Layer 7 of a small transformer language model trained on English Wikipedia (16 layers, counted from 0, width 128).
A neuron's activation on a vector x is SiLU(gate . x) times (in . x), where the dot is the dot product.
The model reads these tokens: " in" " the" " previous" " " "ten" " years" " had" " g" "one" " b" "ad" "." "\n" "\n" "O" "ver" " the" " "

The vector x that enters this layer's MLP at each token. A number n stands for (n - 500) times 0.0086.
0 " in": 375 444 648 431 549 447 540 438 528 447 510 527 428 540 555 475 506 423 360 573 559 504 541 540 487 645 503 567 500 741 575 530 529 490 445 519 392 615 676 489 545 561 529 492 554 268 592 568 525 554 300 486 505 506 444 435 502 515 470 599 482 516 486 488 731 370 433 505 455 587 429 590 507 600 427 477 574 515 946 437 420 301 523 484 533 477 612 542 575 397 510 506 412 619 379 460 394 557 507 315 508 404 456 421 507 450 512 574 576 612 585 535 527 551 319 661 465 439 504 573 605 449 478 450 496 361 490 474
1 " the": 468 534 497 530 439 476 504 433 645 500 520 526 401 498 471 199 507 495 474 610 505 580 494 429 639 539 440 505 503 308 579 416 589 411 496 405 532 461 519 547 392 666 528 507 523 493 634 425 480 541 435 472 365 472 519 392 399 541 605 435 514 506 480 497 706 518 554 524 92 576 498 623 422 434 449 511 430 499 946 369 472 314 565 489 565 524 399 599 516 436 414 481 436 626 456 534 386 504 370 466 478 432 529 503 356 512 460 460 545 648 477 412 348 515 421 417 372 534 536 565 462 485 461 483 480 238 485 552
2 " previous": 576 589 477 451 599 459 526 611 575 453 538 654 518 483 441 507 575 587 571 508 577 529 542 553 546 623 476 528 554 539 452 525 577 421 421 401 450 388 591 613 373 651 396 465 550 492 388 567 681 468 361 431 348 441 589 316 407 588 621 538 736 410 435 304 554 515 382 574 280 517 611 592 459 628 527 513 611 501 691 504 464 545 479 610 346 514 535 569 591 527 378 583 410 791 645 402 317 307 442 586 418 488 663 315 271 416 437 575 480 794 458 518 408 508 334 502 437 546 681 449 552 382 596 424 452 536 538 486
3 " ": 516 499 476 483 526 458 527 481 475 493 503 583 569 503 512 528 416 515 520 521 553 515 506 559 549 517 422 495 498 490 472 529 520 511 479 225 579 488 651 502 755 570 501 388 559 156 539 551 494 547 409 436 392 609 410 459 451 508 418 485 528 620 505 520 531 453 459 572 447 594 512 523 445 503 513 458 533 489 437 476 502 458 409 498 443 600 399 390 343 481 260 505 567 562 524 483 515 478 572 453 525 509 410 504 500 553 561 423 545 646 534 598 499 507 306 492 426 568 412 576 549 371 485 363 507 417 519 493
4 "ten": 318 466 572 349 668 453 611 491 546 495 573 683 366 402 169 516 433 639 676 467 400 623 560 534 525 586 439 469 335 519 611 527 760 404 639 493 511 439 749 545 557 471 566 607 477 405 281 532 440 557 499 652 375 592 592 116 459 508 418 292 433 406 609 454 523 483 541 599 369 254 492 216 455 299 769 515 408 596 559 522 384 473 496 590 629 637 524 535 520 490 615 595 477 645 517 468 531 556 305 504 416 549 511 477 293 354 535 305 490 443 407 798 395 363 473 603 422 486 398 337 452 427 355 607 397 409 443 633
5 " years": 658 557 547 288 493 497 437 243 432 434 420 406 541 586 452 528 411 558 649 507 406 419 355 424 471 506 615 410 338 516 561 717 565 397 532 571 477 472 806 497 400 428 411 607 540 354 463 267 559 569 584 521 348 471 434 287 579 594 616 546 407 456 457 463 461 422 398 704 376 522 569 329 444 526 621 547 501 462 601 412 418 331 386 511 476 457 562 384 527 231 542 637 460 517 600 568 361 468 528 536 391 456 513 357 316 628 722 302 496 429 466 479 564 528 369 420 351 513 679 519 856 429 477 477 676 450 448 464
6 " had": 429 526 581 381 566 399 508 348 155 433 486 483 403 486 579 404 474 528 460 365 706 516 411 398 484 479 558 516 425 630 731 343 522 527 520 572 514 408 563 494 514 552 656 479 654 381 348 355 741 436 439 507 369 421 444 652 504 535 383 236 322 430 532 389 646 416 485 610 388 374 412 392 444 430 496 405 629 404 779 369 449 525 380 378 605 469 352 562 347 478 265 683 471 508 558 530 623 387 269 531 505 593 624 486 479 487 561 507 636 633 398 514 432 434 433 740 595 444 573 427 593 575 387 590 471 470 434 528
7 " g": 409 461 427 589 366 199 485 616 465 496 555 380 579 450 383 646 467 391 536 580 813 537 644 470 555 570 475 434 460 547 427 477 441 672 379 506 533 478 714 576 744 474 312 469 536 492 455 540 616 535 545 424 437 497 507 435 563 526 601 318 622 525 441 625 406 471 509 413 382 442 526 413 410 367 553 643 473 474 429 530 472 381 533 597 513 574 359 332 394 607 477 614 362 462 550 375 244 511 421 474 461 576 495 458 530 701 581 425 587 570 434 605 404 685 333 483 334 419 442 549 643 536 534 518 548 434 632 578
8 "one": 439 360 484 412 522 555 319 661 663 744 395 629 587 395 519 438 523 379 662 482 474 541 503 698 460 708 377 373 489 394 518 630 589 550 732 552 421 616 633 402 512 607 498 640 510 492 399 471 634 670 647 699 704 316 461 325 423 541 448 579 378 394 483 596 471 432 501 611 347 307 293 465 371 320 431 633 371 572 423 411 382 275 293 653 479 694 586 331 364 572 360 497 415 499 453 487 493 385 593 415 335 548 565 547 657 529 471 471 507 528 521 549 575 584 431 621 502 482 713 420 335 448 504 468 377 600 594 597
9 " b": 236 580 404 540 384 405 527 486 456 444 589 459 628 544 423 382 467 413 510 580 698 511 610 622 579 260 446 414 318 678 534 470 468 579 381 385 464 483 511 566 694 607 434 674 363 442 353 484 552 637 451 460 413 580 456 446 342 394 343 298 555 530 511 539 528 468 587 444 418 476 357 454 540 415 540 449 584 485 351 590 485 373 457 549 459 668 303 481 368 592 488 578 443 295 575 474 352 451 469 525 478 581 438 479 567 650 660 472 662 576 439 632 435 549 346 436 466 650 605 396 421 541 488 335 605 411 510 597
10 "ad": 630 682 405 323 417 491 505 725 708 576 506 473 578 454 403 562 447 599 453 544 654 532 425 543 366 438 473 498 621 609 472 402 356 374 468 445 501 484 349 496 502 522 537 581 757 483 295 611 602 567 708 633 542 599 426 582 616 297 363 261 598 462 456 495 470 606 500 795 314 531 608 278 298 647 616 525 460 496 606 399 521 443 601 589 520 420 541 381 560 453 387 562 635 475 590 614 484 371 373 549 670 406 417 272 23 472 591 458 533 525 475 883 546 451 406 576 506 385 432 535 624 420 493 630 694 404 471 463
11 ".": 448 527 381 346 455 508 499 458 469 519 520 558 565 729 579 468 621 362 509 569 523 608 521 606 567 457 506 367 481 620 473 514 465 639 539 686 428 586 688 476 366 489 390 497 636 555 531 436 537 357 617 521 227 658 498 516 436 567 546 438 455 538 337 409 840 332 699 548 531 635 479 327 540 486 522 431 731 439 622 373 539 526 430 605 439 505 507 503 612 580 585 495 673 466 487 496 251 346 639 415 581 441 481 370 526 453 633 510 517 811 488 434 485 372 596 456 534 525 427 435 715 406 525 355 588 472 518 467
12 "\n": 484 430 460 500 424 480 473 504 500 459 422 440 475 514 407 394 360 515 610 581 536 441 493 497 750 454 511 370 546 607 569 522 395 549 609 666 468 478 492 515 635 401 441 429 559 686 565 570 427 497 588 475 399 626 529 511 432 437 551 547 436 477 394 475 596 492 473 542 611 478 367 321 490 534 521 489 714 439 640 503 603 657 391 505 425 658 571 399 468 351 574 596 796 505 385 437 287 486 582 298 551 632 502 503 549 499 527 456 472 879 396 487 476 484 484 348 449 588 606 455 634 500 603 305 578 413 540 533
13 "\n": 572 474 399 468 436 522 530 446 541 530 370 354 506 637 433 484 364 425 461 490 483 511 432 605 680 409 568 468 522 549 482 475 442 463 452 597 448 469 528 244 643 292 489 386 546 601 526 640 344 654 517 537 462 618 546 394 486 426 515 519 440 546 482 532 660 539 629 745 583 631 363 481 414 383 695 506 684 436 680 506 566 653 484 425 459 650 458 556 480 360 628 533 722 513 386 460 336 622 473 294 561 552 485 406 447 627 571 617 441 795 428 454 525 553 427 507 373 463 704 527 645 570 521 408 321 444 516 475
14 "O": 432 542 488 623 564 479 508 633 356 517 461 433 519 447 447 641 529 586 437 555 451 499 574 561 434 518 604 634 442 535 571 594 649 623 378 397 327 602 533 469 542 520 404 461 441 572 533 502 528 412 557 513 384 516 399 390 616 473 718 413 434 628 430 495 796 614 510 477 413 524 560 621 387 416 508 555 573 604 564 505 378 304 606 431 454 675 301 501 482 392 523 318 591 515 355 419 454 561 533 513 543 601 465 377 573 499 464 604 464 506 638 640 499 697 178 436 647 573 503 532 670 481 393 602 408 402 495 501
15 "ver": 469 604 477 539 534 478 568 463 448 405 517 424 439 417 371 442 357 457 377 468 613 527 313 543 392 720 437 533 651 615 529 492 517 595 589 496 121 624 560 734 491 413 499 573 745 530 367 447 759 614 394 655 491 332 488 614 576 636 535 404 389 580 731 730 567 662 677 734 388 472 387 464 517 578 500 428 383 659 570 424 262 358 339 362 514 680 574 495 473 467 410 435 465 633 474 304 418 497 506 508 471 580 523 557 492 668 406 583 337 591 425 653 514 572 439 512 510 395 578 474 567 303 552 534 331 311 392 431
16 " the": 472 549 481 432 463 438 484 537 572 525 506 445 442 502 436 142 537 503 452 578 528 497 536 422 586 470 438 439 456 226 568 434 590 381 537 401 539 467 496 571 375 681 491 530 582 561 564 448 427 544 501 546 423 416 502 404 378 579 612 472 454 519 456 522 675 501 572 601 100 492 454 536 537 455 503 503 359 504 874 364 519 452 550 485 561 592 443 508 450 571 444 489 389 572 428 571 360 526 406 482 474 485 583 471 448 553 444 500 540 701 434 450 353 480 485 397 391 611 523 546 431 512 439 521 532 234 503 586
17 " ": 521 511 473 474 476 459 517 461 503 479 537 576 616 487 467 488 429 507 485 489 613 527 525 588 532 479 470 488 513 510 503 594 521 512 466 199 561 509 634 531 752 576 500 382 569 154 527 564 501 531 440 441 443 567 432 440 453 530 431 480 520 649 473 539 516 460 432 594 433 590 492 516 469 485 552 477 540 518 419 498 516 431 455 542 509 570 424 357 365 557 235 525 590 553 524 472 491 507 554 449 529 500 410 488 521 572 551 423 534 663 527 595 484 512 327 493 431 545 416 547 555 427 478 344 552 409 542 506

Each question shows the input weights of one neuron of the MLP. A number n stands for (n - 500) times 0.00086.

n178 gate: 553 485 497 526 345 436 438 580 527 448 525 500 293 590 469 592 521 688 412 459 503 259 389 422 539 497 667 427 488 636 321 567 512 732 762 399 515 705 528 595 559 500 437 506 436 425 436 397 553 447 557 589 405 494 485 416 569 488 445 468 356 799 398 527 532 491 390 392 669 550 417 487 669 494 521 358 619 617 517 537 466 680 550 543 546 458 563 245 598 374 428 698 630 421 441 604 491 471 475 593 423 597 409 509 693 494 452 451 424 449 453 547 408 570 547 409 542 450 591 615 521 577 524 690 637 443 446 544
n178 in: 459 689 674 437 663 457 506 414 564 543 310 679 570 399 550 602 561 483 503 451 391 523 458 469 507 443 538 489 609 461 416 540 491 521 402 376 571 481 550 454 451 531 363 508 631 511 434 618 558 672 459 546 459 547 671 539 466 371 534 538 653 517 488 724 453 537 446 595 545 722 509 292 474 515 374 557 522 572 454 554 485 361 538 367 488 318 565 579 350 445 564 533 569 460 489 385 671 391 550 497 536 409 412 640 479 273 528 529 372 454 447 494 453 478 535 528 543 727 606 588 455 457 283 554 518 346 625 402
On which token does it fire most? 16 " the"

n261 gate: 463 408 544 379 348 511 710 446 426 544 476 485 339 572 446 521 460 737 649 492 609 465 618 534 510 587 547 538 597 517 625 617 576 513 503 436 572 568 543 652 502 646 691 462 438 502 405 438 414 449 380 503 497 573 340 440 557 402 593 530 463 474 654 143 419 456 542 623 513 625 656 570 491 429 427 491 546 471 514 646 575 627 391 556 473 503 437 521 418 618 377 467 596 374 385 435 497 586 427 551 474 431 377 408 559 690 474 483 526 480 467 401 639 481 670 587 439 521 389 517 414 632 637 544 241 512 573 418
n261 in: 382 553 558 560 625 473 454 361 536 480 725 500 581 609 672 443 633 609 566 484 514 415 612 606 469 563 454 403 570 395 500 480 662 503 555 707 473 508 526 406 588 531 290 650 646 493 524 448 429 369 594 580 527 550 625 366 363 525 537 446 646 517 558 514 609 423 559 603 485 423 615 438 558 433 574 608 481 406 424 473 684 542 396 411 523 447 466 520 528 545 531 662 445 503 526 397 372 353 542 426 647 683 614 651 473 480 660 335 702 448 547 558 315 484 590 503 619 535 459 497 413 569 446 460 476 490 663 411
On which token does it fire most, and how strongly? 4 "ten", at about 0.44

n113 gate: 477 637 665 400 323 457 384 534 416 687 590 621 548 538 546 598 595 605 299 530 755 424 601 401 494 406 602 417 483 450 517 441 680 510 360 497 569 471 273 691 567 535 472 407 525 536 587 533 324 581 325 531 375 255 729 744 524 603 500 559 589 555 701 374 473 322 356 517 560 510 546 810 617 518 486 639 476 339 564 500 592 635 588 504 468 452 473 518 547 459 697 493 343 594 484 507 636 517 461 526 669 326 436 663 441 670 548 676 538 556 557 486 439 619 640 538 621 514 378 497 381 497 348 654 659 530 439 828
n113 in: 586 366 705 570 571 415 479 390 441 393 668 330 543 255 556 518 483 392 458 514 336 682 419 497 446 543 562 448 486 416 647 280 520 471 477 460 514 532 479 480 470 677 488 607 561 627 567 634 505 657 560 462 495 524 488 508 520 564 555 552 599 523 509 389 545 500 450 404 538 477 412 413 512 414 436 555 300 526 530 492 399 462 611 664 494 620 677 603 489 589 503 492 528 514 497 408 646 398 511 572 421 636 503 480 450 524 785 604 555 524 316 649 467 657 537 360 575 709 450 405 696 593 506 481 388 507 416 497
On which token does it fire most? 16 " the"

n296 gate: 497 600 593 402 490 554 609 534 525 510 645 350 434 406 513 407 534 578 228 552 491 608 398 391 519 497 477 509 503 316 370 637 342 599 362 459 563 461 474 456 533 367 432 388 203 616 384 588 485 445 399 459 398 566 513 491 584 390 361 434 608 310 407 382 549 641 429 457 475 559 529 493 575 542 290 416 485 446 462 614 461 621 400 381 593 623 478 687 608 453 469 325 592 481 669 708 701 654 535 521 426 529 429 410 534 213 572 579 408 490 571 445 280 521 541 534 626 598 506 538 438 720 418 386 526 592 391 516
n296 in: 661 421 454 380 436 500 705 514 605 375 494 555 450 612 541 492 470 425 478 394 547 659 529 311 613 494 391 548 661 533 414 511 506 448 474 328 492 471 555 594 438 588 401 571 474 475 432 606 578 517 570 469 406 694 560 575 400 688 497 575 515 350 448 542 261 471 357 378 446 583 448 344 462 535 483 557 683 571 411 492 485 500 503 420 612 466 394 540 555 536 486 576 544 452 351 344 521 557 560 526 348 497 456 606 260 506 589 576 443 498 477 491 485 486 470 500 739 409 303 624 531 560 426 642 524 541 568 565
On which token does it fire most? 8 "one"

n268 gate: 714 434 554 377 734 570 572 349 641 535 463 551 531 698 322 600 332 338 320 460 548 567 812 545 494 500 461 651 614 579 483 528 437 555 468 250 466 477 305 444 449 532 496 350 526 542 426 385 214 590 438 588 403 537 454 610 365 470 687 704 651 493 396 296 531 308 315 490 674 466 493 570 279 565 298 500 655 447 503 693 406 665 539 475 621 454 462 313 459 418 424 456 551 581 539 463 708 527 510 418 510 403 674 490 557 432 399 623 412 351 359 569 591 601 480 469 486 471 392 472 296 528 447 460 393 521 415 709
n268 in: 356 663 554 485 487 556 443 655 560 540 510 430 592 680 251 514 512 476 311 586 384 659 487 604 500 332 655 543 518 428 512 603 432 503 443 572 426 605 348 491 503 428 401 287 446 671 617 527 420 402 442 597 447 339 416 573 570 467 587 571 670 547 478 445 441 403 550 485 602 449 481 649 548 513 572 674 506 309 430 462 589 427 554 500 692 500 561 468 482 464 476 488 437 734 540 375 555 476 463 399 282 370 373 259 537 529 503 574 336 445 494 446 545 271 410 712 534 320 399 420 442 563 500 474 490 527 328 652
On which token does it fire most? 6 " had"

n123 gate: 574 486 390 371 632 357 667 456 630 633 507 543 469 503 349 423 333 267 432 570 644 511 500 772 452 511 486 458 346 649 329 331 447 609 475 500 376 277 468 511 443 482 496 425 416 388 537 628 584 371 453 609 603 576 511 466 418 362 493 513 609 360 610 428 330 344 332 558 612 466 567 744 698 575 468 585 418 581 333 444 723 710 468 475 553 432 486 618 452 534 634 483 517 693 610 533 238 614 438 516 599 762 392 503 710 400 552 535 528 543 486 540 311 554 619 507 350 431 560 399 328 475 433 791 624 539 456 482
n123 in: 573 403 465 311 593 569 375 401 466 614 520 458 609 571 416 581 371 537 698 645 525 462 539 528 497 632 407 469 500 494 395 408 579 488 698 546 404 406 497 582 480 421 723 544 425 445 569 606 541 597 565 383 554 539 623 389 435 488 532 479 662 478 548 401 434 430 472 426 560 629 669 628 529 642 310 560 568 557 482 735 329 399 599 522 717 535 705 468 653 322 379 566 619 582 462 413 282 642 626 506 608 242 455 494 595 474 382 607 550 471 510 390 311 404 441 525 581 380 477 588 531 414 544 655 553 451 267 664
Its two highest activations, in order, are on tokens 6 " had", 2 " previous"

n14 gate: 618 557 486 582 531 516 541 447 628 466 567 416 387 367 653 441 497 387 761 367 666 459 648 676 402 554 576 486 397 589 550 490 696 484 462 575 506 370 522 517 560 347 590 604 373 605 315 549 363 403 339 459 465 598 639 553 593 516 554 513 486 585 404 314 394 483 387 440 515 395 339 630 632 721 473 561 467 292 525 551 444 462 428 226 541 556 413 559 352 432 453 535 500 544 481 493 364 717 531 585 728 538 625 457 464 410 760 581 368 355 445 744 605 713 711 537 362 545 485 366 457 520 470 506 270 367 482 574
n14 in: 540 418 363 486 482 361 650 581 477 571 573 709 413 590 545 522 339 667 503 506 526 500 359 477 530 553 494 359 609 668 486 479 809 484 503 451 486 382 424 556 510 736 431 489 422 460 491 520 410 368 597 515 595 329 559 390 595 472 506 589 459 612 602 382 446 550 442 523 418 371 393 417 367 380 450 528 529 473 557 475 331 651 521 393 446 481 564 404 577 650 538 466 378 403 321 581 613 511 609 415 354 343 548 445 415 425 552 438 441 541 651 482 348 427 393 448 795 421 476 427 387 577 423 483 515 513 521 598
On which token does it fire most, and how strongly? 4 "ten", at about 1.2

n106 gate: 367 657 720 836 539 559 605 763 483 441 353 457 537 503 518 462 450 574 447 312 473 407 579 463 561 407 489 428 500 634 628 476 490 699 441 414 701 558 427 514 612 673 489 359 405 544 562 457 551 285 650 528 598 514 500 682 392 427 531 565 648 428 528 453 419 437 631 260 521 722 420 532 521 433 486 588 311 406 556 363 479 542 409 678 598 602 551 486 363 471 730 569 480 320 500 262 529 460 366 557 446 504 412 503 611 641 374 689 486 521 355 447 389 480 600 268 613 461 366 579 317 441 534 432 266 645 626 500
n106 in: 433 581 745 458 470 354 394 639 630 515 427 446 506 523 458 606 395 318 508 536 640 456 548 529 586 355 518 692 554 587 554 555 503 433 394 572 494 383 556 471 658 418 533 567 449 533 378 556 479 375 458 553 665 506 558 694 443 411 608 494 631 393 675 483 508 415 505 343 603 661 494 391 491 354 485 482 432 433 594 582 467 629 438 591 574 441 661 533 443 574 626 483 548 415 452 343 606 522 389 487 406 560 533 540 469 654 448 610 410 554 518 494 512 647 611 273 543 422 429 494 489 371 596 379 436 547 245 421
On which token does it fire most, and how strongly? 7 " g", at about 0.37

n108 gate: 577 645 715 718 381 531 463 438 422 377 590 585 333 621 391 539 623 552 471 414 379 613 507 526 630 380 571 480 685 490 610 437 546 494 460 485 490 578 518 553 543 390 551 291 387 558 458 654 552 571 476 533 462 400 829 568 458 462 427 582 482 643 507 516 370 517 416 493 684 539 406 365 398 368 660 511 364 393 387 632 548 786 460 581 527 491 405 707 326 394 477 316 471 507 393 634 556 475 478 491 523 616 582 399 304 659 579 676 410 365 582 551 400 640 616 730 361 562 413 605 451 467 450 525 691 506 483 438
n108 in: 320 334 485 432 547 517 519 470 658 540 481 305 527 446 465 308 494 413 612 646 527 457 440 377 482 552 472 485 306 497 473 497 433 441 367 666 590 417 587 341 354 420 638 508 466 527 407 476 421 481 333 356 439 554 411 452 413 474 540 567 552 424 466 476 418 355 577 449 577 384 336 602 516 600 436 458 333 500 470 434 613 476 630 385 429 523 362 416 545 666 353 561 650 552 480 370 471 655 605 528 577 503 466 533 602 316 660 280 521 519 231 547 589 500 381 512 412 487 666 573 479 580 304 509 478 683 347 614
On which three tokens does it fire most, strongest first? 15 "ver", 13 "\n", 14 "O"

n23 gate: 455 649 300 507 493 439 515 275 476 334 377 541 535 493 552 379 486 535 486 497 563 421 537 567 482 306 321 536 437 455 391 403 741 668 271 457 452 480 440 439 462 623 552 690 398 546 489 368 321 588 381 551 623 418 579 394 447 503 798 503 431 457 343 592 522 192 373 444 653 668 584 631 636 305 374 378 588 504 422 395 389 572 697 515 485 273 369 595 441 485 504 394 743 641 477 363 487 545 510 706 496 320 769 758 666 537 518 389 518 412 249 604 548 352 628 493 575 489 441 439 454 558 381 459 350 435 639 586
n23 in: 451 478 622 479 471 587 326 593 205 475 500 464 497 575 435 460 540 525 357 591 509 627 424 618 551 484 494 402 602 555 494 373 620 401 695 334 512 580 456 633 459 513 484 482 433 578 573 549 494 419 663 440 407 297 538 447 525 503 408 518 649 702 452 714 379 427 483 658 500 595 337 431 694 645 643 460 463 459 597 509 260 684 468 471 516 652 696 539 451 648 618 404 531 490 384 446 577 364 652 345 488 600 539 531 436 532 653 535 623 376 425 311 520 582 472 635 396 510 494 619 398 395 611 652 596 484 675 585
On which token does it fire most? 16 " the"

n206 gate: 647 408 245 318 598 509 591 494 532 596 682 544 422 555 582 527 687 633 500 658 532 437 510 637 570 666 500 589 451 458 303 407 682 591 577 439 348 497 460 314 645 364 388 558 424 585 646 436 518 486 380 510 535 521 513 494 318 560 576 534 574 388 399 438 477 497 431 630 684 587 580 590 378 537 467 637 416 437 529 609 592 535 429 534 510 282 399 578 523 313 529 368 398 636 552 584 509 481 709 521 364 456 531 510 649 513 611 454 526 353 609 381 397 566 521 434 388 428 410 776 318 527 526 828 313 497 407 634
n206 in: 511 606 511 522 445 388 440 324 530 444 383 509 575 386 682 580 544 472 408 441 599 675 579 506 729 672 620 584 467 702 514 424 661 570 429 438 454 497 477 413 626 562 390 503 557 531 645 530 380 560 648 435 465 567 323 541 483 608 525 351 407 382 526 489 539 472 566 627 549 456 503 541 601 506 647 467 492 418 616 545 532 390 486 431 483 409 408 532 577 392 666 446 568 463 588 673 337 476 516 479 437 601 569 470 566 598 511 756 430 543 439 570 622 406 523 536 550 453 525 609 503 372 370 574 318 454 447 541
On which token does it fire most? 14 "O"

n307 gate: 635 549 453 632 520 437 470 520 584 500 254 565 293 661 421 634 448 366 519 589 657 457 555 251 449 403 541 513 399 471 350 500 357 576 274 509 427 241 469 417 562 557 418 466 448 596 451 506 694 323 579 547 544 410 537 634 575 510 310 538 707 460 625 386 555 577 542 451 676 390 739 594 425 367 420 387 513 584 578 437 568 459 466 257 395 404 507 564 665 422 441 544 500 593 595 355 578 627 568 673 390 360 558 582 396 500 585 480 540 398 650 363 469 452 508 490 652 235 446 632 520 547 720 601 406 623 392 434
n307 in: 556 609 550 497 426 539 612 469 398 503 515 389 403 454 473 476 543 651 360 514 489 314 485 394 613 692 432 576 497 511 330 459 689 529 482 647 450 486 567 462 597 413 470 492 479 526 354 500 653 509 494 427 461 400 564 560 571 567 608 541 786 663 527 511 450 433 416 400 346 548 318 673 321 530 529 494 585 506 620 525 437 470 379 415 559 346 534 491 460 287 663 503 466 410 610 444 565 475 597 417 562 530 411 451 438 429 494 712 427 326 479 683 485 361 512 399 549 428 466 529 437 474 686 423 418 381 433 618
On which token does it fire most, and how strongly? 11 ".", at about 0.27

n295 gate: 703 621 363 471 618 413 190 404 490 395 324 811 480 493 430 438 411 576 255 536 500 510 574 533 468 480 572 608 404 457 530 629 598 749 675 372 461 433 534 381 583 432 608 487 288 592 589 608 328 705 489 531 439 648 697 749 437 611 436 548 406 547 648 463 500 551 381 520 547 566 469 341 451 670 602 600 517 418 382 519 497 609 404 748 534 355 490 548 464 518 700 481 425 565 394 396 659 581 575 500 493 594 517 467 311 462 560 344 375 458 427 441 482 432 618 574 487 370 359 641 367 435 588 580 535 628 539 634
n295 in: 426 508 503 475 535 455 400 467 431 452 433 619 561 550 497 397 525 492 500 454 492 556 664 628 526 339 569 477 517 421 461 562 525 539 549 362 581 392 406 407 491 387 711 487 622 468 642 413 555 416 404 500 473 623 525 345 483 744 500 489 431 579 583 373 468 668 439 475 498 615 494 647 604 503 463 646 439 301 450 412 572 478 603 640 437 573 581 652 486 509 597 672 527 469 445 380 540 524 476 307 558 474 399 619 609 451 372 418 463 517 546 628 436 460 516 614 287 570 398 304 611 531 675 495 441 367 615 655
On which three tokens does it fire most, strongest first? 4 "ten", 15 "ver", 10 "ad"

n233 gate: 600 600 306 540 416 536 414 529 505 590 537 477 406 605 607 358 393 516 384 414 387 470 506 470 546 519 481 505 463 521 668 475 511 457 356 518 477 513 523 615 567 516 497 505 427 579 549 468 596 567 418 456 355 341 508 465 473 463 470 358 652 620 428 363 514 701 502 487 557 471 481 477 450 701 571 442 383 536 597 389 587 633 400 528 536 543 581 436 582 547 556 526 413 566 535 631 671 618 383 497 527 396 646 642 479 556 468 661 497 414 514 725 231 435 511 457 386 644 421 595 446 453 500 433 549 528 309 494
n233 in: 561 521 414 467 538 440 452 534 407 556 426 620 482 495 462 428 425 598 480 543 523 484 731 440 545 556 527 521 539 518 482 463 442 568 334 388 586 569 546 463 427 492 665 480 711 416 420 510 561 486 377 492 523 648 450 453 557 396 635 470 542 508 672 503 592 479 698 645 511 446 326 574 327 470 558 545 487 588 496 582 427 468 500 457 511 395 589 508 515 444 663 523 441 325 381 360 418 699 387 664 613 497 492 586 548 511 654 426 439 589 421 554 522 472 549 631 508 615 505 626 544 362 513 545 492 538 640 549
Its two highest activations, in order, are on tokens 10 "ad", 15 "ver"

n54 gate: 521 504 274 500 298 671 496 500 652 237 500 405 577 503 540 474 514 427 322 510 590 521 312 517 413 358 453 450 715 369 649 415 447 637 374 493 453 447 569 358 445 635 554 526 533 469 638 544 405 475 526 582 520 404 482 635 385 507 578 386 458 472 269 364 518 436 455 545 654 331 507 363 660 572 514 564 441 261 457 550 642 559 352 633 514 398 350 735 414 643 629 395 428 592 382 590 646 632 391 720 445 580 304 636 508 605 577 337 482 470 420 493 643 605 425 830 570 657 385 560 437 357 493 473 826 743 485 397
n54 in: 503 551 475 588 556 337 463 399 459 594 418 665 491 312 469 486 603 381 564 633 476 367 563 568 577 658 506 651 441 538 373 357 666 494 567 603 509 545 313 567 532 576 571 590 678 582 316 442 299 454 453 546 537 459 594 568 488 517 294 646 646 518 623 589 432 521 413 663 411 541 322 576 627 556 646 474 465 524 473 549 721 526 469 374 564 593 667 589 459 452 631 439 348 439 542 362 506 581 486 413 462 469 615 503 283 500 578 376 497 444 506 625 466 384 608 368 479 394 519 506 637 537 385 686 418 386 626 566
On which token does it fire most? 14 "O"

n62 gate: 355 373 433 518 468 595 294 626 441 516 495 508 567 428 519 493 633 464 356 663 531 600 511 508 449 474 401 552 531 556 510 513 560 565 354 476 430 561 597 405 400 603 659 549 396 605 409 449 488 701 533 397 572 454 408 402 554 601 442 505 413 589 569 554 457 627 457 467 477 492 468 456 454 639 455 469 554 606 424 480 454 457 452 577 479 556 492 436 582 500 469 610 490 437 413 397 412 460 583 631 572 524 462 490 218 438 557 476 306 490 624 324 568 319 555 477 625 386 502 591 459 545 434 411 659 543 626 527
n62 in: 485 558 546 505 503 525 473 552 471 628 533 415 563 513 582 459 419 267 554 549 495 425 450 476 638 430 571 428 607 492 576 438 572 390 411 618 681 460 697 537 463 454 481 374 642 442 534 549 522 456 564 503 454 392 551 602 324 469 396 480 394 401 467 589 470 381 505 526 500 385 530 475 552 557 634 523 432 557 496 268 582 656 554 514 519 557 579 394 445 443 537 472 570 538 377 636 552 485 403 604 404 642 796 416 374 500 500 607 540 471 511 431 550 653 483 561 513 544 604 545 426 441 356 543 500 630 405 397
Its two highest activations, in order, are on tokens 8 "one", 10 "ad"

n139 gate: 688 510 455 467 476 626 566 360 596 479 493 437 598 332 384 503 397 480 546 670 624 367 304 483 535 336 351 609 443 553 306 596 333 447 337 598 676 404 465 517 367 452 479 389 547 505 808 638 282 587 599 479 529 408 541 470 503 329 384 552 310 517 486 493 269 469 330 456 607 517 680 575 553 524 497 489 420 648 638 568 532 738 597 722 535 459 648 500 596 427 688 585 513 531 576 631 359 650 383 560 577 448 374 473 724 371 513 497 650 482 486 584 341 555 599 727 548 602 379 466 429 552 421 497 464 690 471 585
n139 in: 458 432 525 639 653 435 655 537 527 522 442 609 485 663 417 440 524 408 590 506 537 416 461 534 481 559 449 488 643 582 384 553 435 423 374 313 476 553 606 594 422 412 551 465 463 495 513 452 581 490 555 394 654 455 416 466 375 509 600 379 313 291 462 258 451 509 531 503 532 461 696 468 615 672 441 279 467 362 676 612 551 587 411 421 538 393 451 554 318 609 316 518 608 487 563 364 480 604 442 535 488 321 382 546 580 389 435 581 357 567 561 413 703 583 518 537 652 745 554 565 402 318 525 594 549 604 191 396
On which token does it fire most, and how strongly? 7 " g", at about 0.45

n198 gate: 395 637 684 589 527 534 473 632 638 652 476 381 487 445 497 413 568 371 551 538 348 540 497 416 441 533 473 375 332 346 503 616 424 588 500 570 481 426 433 444 438 414 493 408 352 603 441 411 162 503 428 470 688 411 642 384 474 560 526 541 549 398 530 513 354 583 429 607 491 529 303 572 463 530 679 542 191 490 524 450 500 523 440 373 490 497 471 624 519 472 474 270 452 649 649 223 552 563 497 567 564 409 212 633 638 308 559 596 414 427 473 252 568 402 615 507 398 292 458 405 468 390 351 590 438 466 658 493
n198 in: 436 437 562 480 485 530 707 378 559 419 388 548 603 609 518 582 625 469 550 422 452 512 307 460 493 561 615 416 463 585 545 523 535 716 421 546 636 486 347 564 561 433 503 476 553 577 460 480 468 369 335 512 448 596 401 449 460 517 697 450 366 297 518 568 472 292 377 483 308 571 341 446 524 447 515 534 378 374 495 467 491 442 450 733 335 425 529 541 537 698 500 619 595 503 516 500 435 517 513 336 418 607 494 688 354 586 686 610 575 453 560 611 455 411 512 641 497 689 447 581 346 523 532 473 354 483 488 597
On which token does it fire most? 8 "one"